Layer 9 of a small transformer language model trained on English Wikipedia (12 layers, counted from 0, width 64).
A neuron's activation on a vector x is ReLU(weights . x + bias), where the dot is the dot product.
The model reads these tokens: " As" "ia" "-" "born" " p" "itch" "er" " in" " history" " (1" "24" ")," " having" " pass" "ed" " H" "ide" "o" " No" "mo" " for" " that" " dis" "tin" "ction" " in" " " "." " Du" "ring"

The vector x that enters this layer's MLP at each token. A number n stands for (n - 500) times 0.0083.
0 " As": 628 685 385 343 476 410 456 428 559 401 549 684 533 403 471 539 588 222 474 572 522 401 568 371 357 648 632 488 122 550 445 521 488 597 556 663 505 404 557 374 518 511 423 632 44 500 577 475 535 482 468 320 628 795 525 564 397 664 596 474 467 646 663 602
1 "ia": 396 574 430 592 500 454 572 318 445 422 496 577 397 664 514 351 617 613 440 569 511 157 477 421 278 855 401 305 290 594 463 368 615 302 593 719 370 557 638 542 478 847 566 417 333 349 428 481 321 466 490 578 723 643 641 445 503 749 462 481 419 552 707 612
2 "-": 586 421 381 571 451 511 697 545 623 272 343 786 169 457 415 522 545 682 341 561 426 517 415 522 623 830 389 502 553 654 520 480 571 497 388 484 326 471 526 450 458 787 552 607 343 285 491 568 326 465 452 574 209 712 551 379 414 746 413 486 744 468 547 460
3 "born": 523 627 594 472 656 630 703 582 379 498 308 575 634 571 497 445 494 459 500 287 489 252 496 380 337 681 451 276 372 514 457 518 632 491 467 707 300 392 591 470 508 960 453 677 270 389 544 383 529 538 460 693 558 542 379 280 245 613 337 588 722 452 552 653
4 " p": 636 626 438 493 286 459 710 706 458 332 435 576 347 603 267 507 437 509 396 596 349 482 485 331 521 726 590 507 481 667 341 345 662 352 316 627 360 396 630 373 762 554 750 585 396 530 656 496 518 340 513 433 179 689 535 606 297 632 458 449 639 622 488 633
5 "itch": 301 666 638 686 556 248 394 525 533 564 417 585 601 539 523 411 402 512 603 290 269 413 416 397 300 338 524 478 351 784 269 308 770 368 619 491 301 502 656 301 530 646 607 511 295 601 616 415 596 456 587 769 565 538 481 579 362 512 574 539 663 642 635 562
6 "er": 412 618 632 652 532 398 581 317 398 625 526 550 694 611 470 435 404 736 376 442 303 455 336 347 410 670 479 667 358 601 377 443 809 206 406 623 375 258 822 472 411 495 658 596 355 578 543 464 674 518 636 525 483 315 571 373 376 673 396 532 707 536 543 323
7 " in": 693 453 506 706 339 496 709 463 322 386 401 591 490 491 394 387 389 495 348 415 457 335 555 218 307 766 604 432 167 572 429 524 613 565 509 731 447 513 534 348 532 456 553 561 217 487 414 559 662 608 444 675 502 719 576 453 397 686 453 603 784 631 544 488
8 " history": 593 689 407 523 466 275 517 416 376 204 733 622 565 634 446 360 279 358 517 552 395 345 493 513 482 796 414 365 285 575 349 289 712 445 427 478 399 457 622 756 618 658 525 552 497 508 668 358 525 374 440 689 430 599 600 346 381 553 568 689 515 631 574 752
9 " (1": 648 431 173 419 336 477 438 494 652 489 531 730 439 512 436 332 484 374 602 357 483 331 696 408 453 690 509 583 450 538 380 424 637 396 477 681 274 348 563 402 480 652 389 365 217 463 447 573 662 436 575 420 636 728 456 599 343 571 583 826 682 617 661 574
10 "24": 410 395 462 390 444 543 523 619 445 701 550 599 624 738 521 210 409 752 535 578 437 415 748 398 418 698 590 530 367 501 148 353 555 407 533 573 311 437 720 647 504 593 329 398 260 441 395 459 526 304 530 467 533 758 554 460 417 573 549 589 793 470 534 455
11 "),": 711 333 606 368 445 639 649 334 419 558 491 737 491 671 457 302 479 431 445 632 492 402 400 379 451 825 424 620 322 759 323 470 661 483 593 744 532 461 643 475 537 398 500 481 172 378 633 435 483 466 500 613 538 695 542 246 323 635 434 567 501 479 517 336
12 " having": 574 405 473 549 500 378 706 382 419 485 490 702 516 435 507 579 412 463 541 582 444 357 442 349 359 759 223 426 375 595 489 516 628 643 533 703 536 437 438 534 500 410 331 520 259 376 724 210 635 514 500 533 644 799 568 433 170 531 747 538 663 380 467 703
13 " pass": 582 550 433 438 410 273 606 713 614 541 425 453 565 447 524 560 303 553 535 476 386 367 437 293 512 541 567 450 293 782 355 409 619 499 164 536 435 436 617 634 699 438 473 369 301 514 596 567 566 485 492 585 384 681 529 441 158 649 770 668 553 626 493 801
14 "ed": 685 575 475 520 620 370 538 549 534 616 587 594 483 636 562 472 191 526 345 310 454 348 490 303 283 431 491 619 259 683 345 425 609 423 371 640 367 346 657 572 477 356 529 556 207 616 620 527 560 470 587 607 764 420 613 390 290 716 530 678 791 553 479 471
15 " H": 751 472 418 509 489 307 578 655 511 407 704 601 627 624 485 423 634 451 242 440 397 414 594 366 372 685 434 647 590 688 353 322 601 590 495 674 385 345 664 511 540 523 708 407 125 562 381 511 452 199 683 570 594 651 583 534 394 517 376 494 305 626 433 443
16 "ide": 395 657 357 755 621 321 504 575 619 403 405 768 588 432 485 487 433 608 514 422 543 411 601 291 319 615 252 543 490 493 325 147 536 401 552 453 480 578 447 863 464 302 520 413 498 520 299 438 372 705 577 503 775 701 473 400 471 612 495 569 470 524 640 617
17 "o": 240 637 382 468 539 370 541 576 306 448 513 756 510 675 598 586 452 699 438 543 450 350 593 395 304 669 248 718 567 618 575 480 463 381 234 477 545 617 472 663 332 478 697 477 385 344 219 428 378 561 584 531 716 596 675 363 463 645 359 650 280 718 464 515
18 " No": 481 584 359 503 495 437 550 477 494 481 256 713 508 597 305 560 688 593 380 486 363 513 387 392 561 795 253 743 617 474 668 395 630 645 226 544 429 315 357 442 342 685 590 487 247 386 383 577 399 379 633 446 759 648 444 377 495 573 676 553 552 611 388 652
19 "mo": 447 618 366 419 598 553 677 518 508 436 164 681 485 760 548 587 450 785 416 424 234 343 351 387 495 745 561 491 456 368 488 362 457 592 373 422 368 612 506 542 318 680 600 462 293 514 419 364 407 519 521 362 713 510 630 427 619 633 492 429 607 644 392 927
20 " for": 589 617 497 554 289 400 756 476 561 317 264 684 446 535 555 572 288 634 331 304 232 431 351 369 430 773 565 589 330 604 534 490 565 815 313 514 415 541 447 466 465 433 525 625 105 446 558 645 524 597 488 632 639 504 575 406 497 446 528 599 650 553 625 585
21 " that": 580 548 502 473 315 295 626 451 435 477 463 626 396 517 480 430 394 319 475 579 386 437 465 297 430 791 504 381 369 562 436 374 662 645 395 642 435 554 610 593 486 418 394 517 71 448 681 416 688 467 514 562 841 533 642 573 367 458 437 641 596 711 630 722
22 " dis": 752 609 410 499 485 447 495 567 523 645 404 527 420 538 353 693 677 542 469 590 286 479 356 230 494 576 307 426 314 756 467 363 625 622 420 593 412 465 678 415 611 447 616 553 122 352 574 550 551 313 398 436 395 583 461 356 402 765 679 658 559 627 517 688
23 "tin": 585 570 611 789 530 388 532 456 456 601 604 571 544 725 539 550 356 337 255 264 249 309 282 364 485 559 757 417 277 467 405 307 472 573 486 463 553 522 609 516 578 741 577 317 293 478 623 463 458 276 526 539 660 351 483 567 546 605 504 513 684 745 520 761
24 "ction": 404 586 379 673 482 445 650 291 632 333 598 588 533 542 422 362 520 497 296 625 113 601 396 360 348 550 589 323 340 551 318 367 650 459 428 479 346 467 724 794 562 429 468 418 441 507 423 300 627 536 496 590 669 422 627 495 386 767 592 613 664 614 742 718
25 " in": 772 507 398 616 210 439 658 317 418 461 393 675 515 493 490 483 435 433 424 512 339 250 548 213 272 648 600 522 266 691 425 502 579 597 487 690 531 506 562 477 520 360 464 492 307 422 296 534 604 577 419 731 651 693 633 370 421 673 494 646 775 629 569 455
26 " ": 705 575 285 634 272 482 441 493 579 440 403 674 444 601 430 554 455 232 344 558 360 424 625 393 490 752 475 416 482 661 305 239 734 396 576 597 507 523 498 643 525 670 745 478 263 512 416 437 533 388 410 607 344 647 465 441 243 693 631 594 619 697 649 365
27 ".": 422 465 404 722 439 362 594 403 461 526 526 645 574 574 567 422 553 312 508 581 518 389 560 311 471 600 547 660 567 714 337 307 454 506 611 884 250 525 575 495 378 510 459 614 24 492 675 381 467 471 426 372 410 594 482 430 490 446 531 648 489 636 677 680
28 " Du": 565 346 583 505 394 379 513 497 480 625 200 452 681 511 493 661 533 489 427 294 454 127 590 395 442 938 408 470 393 492 402 547 633 634 602 624 398 413 642 697 434 388 589 397 266 623 490 403 465 511 560 504 459 839 487 476 327 474 349 583 597 592 642 659
29 "ring": 470 474 555 512 400 428 542 554 257 436 404 500 510 638 491 563 257 624 630 462 556 310 626 433 362 727 442 454 210 503 445 347 645 683 424 508 434 520 594 836 335 362 527 432 247 369 595 619 609 491 421 685 599 866 507 372 279 515 446 561 602 535 693 697

Each question shows the input weights of one neuron of the MLP. A number n stands for (n - 500) times 0.0027.

n115 (bias 0.001): 651 552 654 521 532 373 532 438 758 586 666 414 476 326 372 478 507 526 485 691 566 558 487 454 495 416 559 493 426 430 558 400 481 489 552 461 429 679 515 593 388 461 381 547 566 504 642 435 493 444 412 556 403 526 596 576 513 530 528 560 673 488 571 456
Which token does this neuron like most? 24 "ction"

n78 (bias -0.022): 374 472 446 640 617 557 477 460 420 508 358 368 336 535 403 454 487 564 506 532 541 556 464 574 439 647 517 409 486 513 432 530 469 511 443 651 476 428 572 449 482 469 502 617 510 446 325 410 523 783 317 502 469 623 339 532 557 487 504 440 463 541 559 365
On which token does it fire most, and how strongly? 7 " in", at about 3.3

n13 (bias -0.032): 526 481 486 412 493 589 425 540 417 667 554 391 464 427 347 349 462 607 418 385 465 661 513 404 602 540 733 273 337 592 568 467 475 535 489 505 629 522 412 389 652 297 657 347 563 557 425 480 607 616 469 510 404 568 592 462 571 499 626 473 486 554 382 428
Which token does this neuron like most? 7 " in"

n244 (bias -0.043): 568 577 434 335 448 542 488 442 521 599 529 511 442 591 565 589 303 497 360 647 538 465 606 639 370 530 451 338 423 485 547 570 620 561 526 365 615 508 420 561 369 369 469 535 524 443 472 534 548 495 573 520 629 434 428 604 443 481 452 552 449 490 345 418
Which token does this neuron like most? 17 "o"

n82 (bias -0.052): 519 724 402 543 574 433 433 553 584 546 568 412 419 419 513 655 413 380 505 462 410 582 461 548 497 282 578 583 496 494 440 488 475 492 462 407 596 502 582 415 498 527 497 657 403 370 633 500 428 577 594 533 409 374 354 331 574 472 553 469 496 395 464 371
Which token does this neuron like most? 5 "itch"

n209 (bias -0.035): 405 578 539 585 434 549 546 454 335 550 617 497 591 514 485 463 535 392 504 461 454 520 619 491 645 438 690 578 386 380 429 492 496 503 403 466 491 556 530 573 396 543 467 481 481 495 618 574 578 479 415 555 715 448 465 631 456 436 552 492 511 280 402 422
Which token does this neuron like most? 23 "tin"

n179 (bias -0.024): 596 253 388 446 528 579 437 411 499 434 576 529 360 547 483 359 480 367 578 563 425 556 444 523 536 487 489 267 574 497 569 524 516 567 469 383 608 589 581 399 374 551 445 538 481 580 523 558 553 459 519 418 400 482 504 491 525 593 622 541 503 583 582 522
On which token does it fire most, and how strongly? 9 " (1", at about 2

n31 (bias -0.029): 491 447 371 483 506 491 553 448 576 396 584 457 649 547 481 485 374 656 639 683 503 446 570 500 465 524 407 435 504 496 519 618 549 646 363 393 589 569 506 438 599 532 543 574 391 566 456 455 394 426 404 455 431 485 432 455 555 447 622 349 507 510 509 515
On which token does it fire most, and how strongly? 8 " history", at about 1.7

n159 (bias -0.064): 680 494 478 414 454 585 538 529 509 607 506 363 641 326 489 663 514 525 608 586 512 447 425 514 581 428 484 459 512 220 588 431 307 518 360 484 531 560 380 551 394 259 476 634 524 586 559 414 490 511 498 387 495 454 386 455 477 659 563 596 520 596 465 486
Which token does this neuron like most? 22 " dis"

n148 (bias -0.046): 712 470 572 595 321 557 344 561 516 539 345 674 571 519 387 605 324 324 520 584 491 456 404 470 466 573 498 548 481 521 543 590 395 406 540 443 669 331 433 462 449 551 742 717 598 476 422 390 430 554 355 283 470 474 538 573 499 436 598 403 445 463 379 305
On which three tokens does it fire most, strongest first? 26 " ", 4 " p", 0 " As"

n87 (bias -0.038): 478 549 543 504 570 580 397 553 504 496 699 479 623 415 470 589 294 391 465 551 436 788 457 474 363 549 562 508 472 535 398 605 456 588 499 480 412 580 486 491 703 447 448 512 621 437 314 422 659 469 447 434 567 589 465 501 464 572 538 467 436 409 446 561
On which token does it fire most, and how strongly? 24 "ction", at about 3.1

n190 (bias -0.051): 428 488 470 485 572 605 404 616 449 613 357 476 554 569 366 522 392 533 609 519 490 465 615 492 475 489 451 521 377 358 477 604 423 398 495 470 607 484 360 416 606 425 301 471 551 468 538 540 470 404 292 444 474 602 528 812 675 520 452 376 586 601 274 531
Which token does this neuron like most? 10 "24"

n34 (bias -0.008): 667 538 484 344 480 472 611 464 537 428 589 442 697 377 510 477 545 438 665 315 491 510 670 591 497 513 593 637 516 466 459 431 488 400 421 485 495 577 481 561 347 423 493 594 373 664 630 588 509 533 572 540 470 467 384 425 575 336 594 438 521 500 440 564
On which token does it fire most, and how strongly? 27 ".", at about 2

n181 (bias -0.040): 493 666 493 469 392 559 424 620 579 579 513 414 435 371 447 587 373 494 545 485 407 398 628 516 612 519 609 415 531 425 409 565 370 469 484 546 577 388 380 538 504 500 391 422 551 439 293 607 733 538 413 466 521 328 503 570 398 421 439 627 424 446 665 611
On which token does it fire most, and how strongly? 9 " (1", at about 2.6

n65 (bias -0.030): 584 310 513 498 509 568 351 468 377 623 365 453 433 539 535 506 608 434 517 504 484 436 469 435 595 452 453 521 419 558 612 460 528 451 483 497 427 450 515 470 441 530 514 491 645 467 415 527 504 575 388 462 588 405 489 444 449 475 418 524 696 547 562 460
On which two tokens does it fire most, strongest first? 25 " in", 3 "born"

n112 (bias -0.065): 599 366 515 551 714 448 389 416 535 364 745 350 564 483 483 591 543 460 443 545 465 517 427 503 470 364 495 478 376 521 523 546 442 539 431 573 444 760 714 517 354 536 285 362 562 488 532 564 519 460 401 420 511 564 541 605 543 413 539 544 539 541 471 368
On which three tokens does it fire most, strongest first? 23 "tin", 24 "ction", 0 " As"

n8 (bias -0.034): 500 541 554 586 506 581 317 494 514 626 589 427 620 414 492 525 600 517 469 523 515 463 490 369 595 551 452 472 356 629 530 447 351 549 538 474 584 505 383 557 341 525 501 477 484 497 583 659 441 436 517 449 409 368 261 530 732 442 567 538 607 470 513 391
Which token does this neuron like most? 23 "tin"

n230 (bias -0.020): 529 405 376 567 495 453 448 437 434 692 413 480 403 450 466 282 554 462 545 497 457 489 594 674 545 582 525 316 500 438 533 417 480 450 398 483 596 474 462 435 555 507 335 510 453 357 519 623 523 563 554 434 705 457 646 699 539 519 475 456 559 473 491 239
On which token does it fire most, and how strongly? 9 " (1", at about 2.8

n225 (bias -0.074): 511 562 487 555 507 411 477 263 521 590 688 434 458 341 394 618 630 456 493 578 489 619 385 491 321 577 487 393 401 566 543 585 397 517 546 705 470 439 500 601 627 551 486 660 530 556 363 511 440 431 462 467 249 438 447 458 524 310 495 445 300 384 188 466
Which token does this neuron like most? 22 " dis"

n252 (bias -0.017): 472 604 373 425 486 388 412 591 613 446 638 336 423 477 364 458 460 472 576 558 528 516 555 455 403 455 554 654 416 412 587 634 509 423 540 414 559 479 480 370 546 559 534 601 362 530 301 546 462 532 413 569 535 565 399 615 544 393 482 438 526 402 566 575
On which two tokens does it fire most, strongest first? 0 " As", 9 " (1"

n129 (bias -0.050): 699 450 528 572 467 566 582 471 489 569 586 487 529 362 437 454 521 632 494 566 490 475 623 345 516 394 457 568 420 588 485 447 363 520 521 539 615 364 349 346 484 345 417 662 516 418 423 569 546 511 505 503 473 372 581 502 601 544 598 479 564 277 522 555
On which two tokens does it fire most, strongest first? 25 " in", 7 " in"

n44 (bias -0.019): 530 549 501 615 461 463 492 444 441 575 421 583 475 570 450 471 591 551 426 516 496 460 351 466 462 491 489 503 507 392 512 351 557 457 500 451 456 527 516 582 444 490 551 574 597 501 514 421 470 511 500 563 463 475 467 417 634 451 550 567 613 326 449 473
Which token does this neuron like most? 6 "er"

n223 (bias -0.044): 533 508 421 395 514 554 581 454 495 389 533 494 618 251 413 590 611 518 483 474 524 364 479 589 617 468 417 476 542 393 440 455 402 524 605 519 435 545 334 380 562 552 591 457 592 521 516 413 484 410 506 431 529 551 303 432 665 488 562 448 544 389 418 512
On which token does it fire most, and how strongly? 18 " No", at about 1.2

n21 (bias -0.031): 447 516 494 556 583 513 455 515 484 354 506 421 290 575 633 485 533 444 594 390 408 519 591 643 598 548 409 537 482 512 343 570 374 433 609 391 492 443 414 550 563 479 532 565 481 474 416 584 566 568 352 545 420 638 355 584 504 433 585 449 606 374 447 481
Which token does this neuron like most? 2 "-"

n107 (bias -0.040): 644 573 561 604 574 582 562 505 477 581 561 564 491 678 595 422 529 411 672 545 472 484 585 455 453 429 459 589 383 671 419 575 423 597 499 499 592 554 460 429 421 347 504 547 434 599 452 545 358 579 335 595 550 377 327 532 588 591 496 442 449 392 368 500
On which token does it fire most, and how strongly? 11 "),", at about 2.7

n183 (bias -0.022): 620 401 590 600 439 548 391 510 550 620 578 471 380 353 453 554 579 447 480 595 515 483 543 420 705 466 592 365 630 529 545 525 450 419 438 474 511 615 248 445 431 471 455 625 362 501 434 650 512 595 483 565 506 635 404 575 529 480 541 693 639 612 477 472
On which token does it fire most, and how strongly? 9 " (1", at about 2.3

n240 (bias -0.059): 704 423 420 463 428 411 577 487 394 480 543 346 591 312 435 589 361 481 427 437 400 499 533 609 500 497 527 364 499 541 523 488 397 391 609 520 465 460 570 461 531 482 478 526 539 788 619 696 546 523 347 416 525 578 423 404 606 378 447 391 403 323 588 565
Which token does this neuron like most? 28 " Du"

n228 (bias -0.046): 376 526 505 442 412 570 581 577 536 526 445 515 550 464 409 508 515 470 578 333 448 547 540 311 656 549 821 422 527 396 554 590 440 532 500 425 545 559 466 378 430 321 433 468 686 520 368 451 489 428 519 250 504 545 356 428 580 504 578 441 675 427 473 421
On which token does it fire most, and how strongly? 19 "mo", at about 1.2

n100 (bias -0.030): 574 449 487 434 373 624 403 496 526 526 392 648 473 547 334 744 499 488 501 546 500 530 626 439 626 557 443 392 485 536 433 536 531 570 419 362 672 540 302 591 461 527 594 688 617 493 491 368 426 581 606 468 503 386 502 540 564 505 574 380 632 540 625 426
On which three tokens does it fire most, strongest first? 26 " ", 2 "-", 18 " No"

n213 (bias -0.021): 522 481 738 396 598 453 574 454 394 618 477 488 504 578 648 542 523 485 507 458 481 477 539 521 560 393 472 569 345 517 600 522 433 612 679 516 482 610 521 434 483 557 446 644 469 538 511 562 483 400 434 423 602 434 512 528 328 484 558 582 257 594 391 535
On which two tokens does it fire most, strongest first? 0 " As", 23 "tin"

n150 (bias -0.032): 538 563 407 429 657 554 513 607 399 702 413 560 511 499 401 583 424 440 625 416 630 683 478 570 623 495 621 504 372 451 473 566 457 404 463 383 623 495 489 565 393 403 544 461 539 608 712 432 477 442 535 494 612 418 414 542 505 538 610 480 264 547 328 687
Which token does this neuron like most? 19 "mo"

n169 (bias -0.022): 463 646 487 495 497 564 509 361 503 567 383 498 477 460 515 589 413 437 453 682 577 541 499 738 516 531 524 478 496 356 498 403 519 411 425 344 445 402 566 539 429 536 610 598 512 463 306 458 489 549 387 582 498 533 673 554 573 483 746 362 390 572 693 310
Which token does this neuron like most? 26 " "

n80 (bias -0.045): 559 492 577 488 635 645 477 390 488 476 485 499 506 498 524 488 476 455 532 602 654 655 604 463 380 495 437 555 486 400 590 427 507 420 521 503 507 520 750 380 474 498 501 453 503 486 391 575 478 585 588 419 438 534 578 494 621 460 499 521 332 617 503 393
Which token does this neuron like most? 17 "o"

n246 (bias -0.069): 675 492 516 407 361 525 285 508 493 493 407 617 432 416 598 530 326 570 576 473 522 511 542 522 629 486 471 499 533 529 383 674 406 507 443 481 489 563 423 560 453 406 490 607 490 399 427 522 401 755 441 494 441 345 454 578 568 560 648 433 499 504 582 588
Which token does this neuron like most? 20 " for"

n239 (bias -0.050): 531 466 533 327 499 656 472 492 442 577 532 572 391 548 363 469 535 360 557 543 551 605 479 567 456 596 792 558 574 413 464 409 532 515 605 494 521 655 332 502 443 476 402 448 486 580 568 487 592 536 438 522 581 410 606 455 387 400 466 454 523 600 436 518
On which two tokens does it fire most, strongest first? 21 " that", 11 "),"

n160 (bias -0.062): 603 557 453 650 405 415 491 498 510 602 545 423 473 338 424 512 367 502 464 546 463 521 661 571 599 536 425 603 456 403 477 477 299 521 592 538 612 510 324 536 629 629 373 479 368 491 495 609 464 489 479 479 587 440 506 451 598 591 483 377 345 376 301 348
Which token does this neuron like most? 15 " H"

n53 (bias -0.032): 630 384 544 501 607 465 545 529 421 513 345 406 526 538 563 634 325 344 573 421 424 578 646 520 382 513 435 531 636 504 627 441 363 597 412 450 630 318 458 379 436 481 444 692 398 497 567 537 542 428 589 550 392 493 523 528 483 384 527 393 477 435 536 543
On which two tokens does it fire most, strongest first? 20 " for", 12 " having"

n145 (bias -0.039): 472 395 461 465 580 539 460 462 601 630 553 471 706 182 396 569 607 528 488 564 521 648 404 376 557 566 539 466 528 448 454 672 526 659 537 583 466 554 450 513 491 310 455 543 532 597 484 409 612 422 501 467 396 435 503 619 352 400 602 535 575 329 566 478
On which token does it fire most, and how strongly? 12 " having", at about 3.2

n191 (bias -0.048): 596 436 473 440 445 677 386 421 421 470 591 529 383 459 383 532 518 350 451 378 436 525 506 567 540 537 515 461 549 353 505 563 355 412 512 554 540 581 459 507 644 466 453 475 434 592 635 532 550 585 575 528 404 561 424 584 515 383 536 284 670 598 384 362
On which token does it fire most, and how strongly? 4 " p", at about 1.1

n20 (bias -0.033): 555 360 331 368 700 481 437 370 660 445 467 479 360 426 396 677 541 490 519 334 458 496 551 524 724 457 664 493 413 519 360 603 511 442 497 629 455 527 534 549 403 457 637 649 537 529 495 577 534 459 469 578 432 334 450 561 531 490 425 409 629 467 586 455
On which two tokens does it fire most, strongest first? 2 "-", 14 "ed"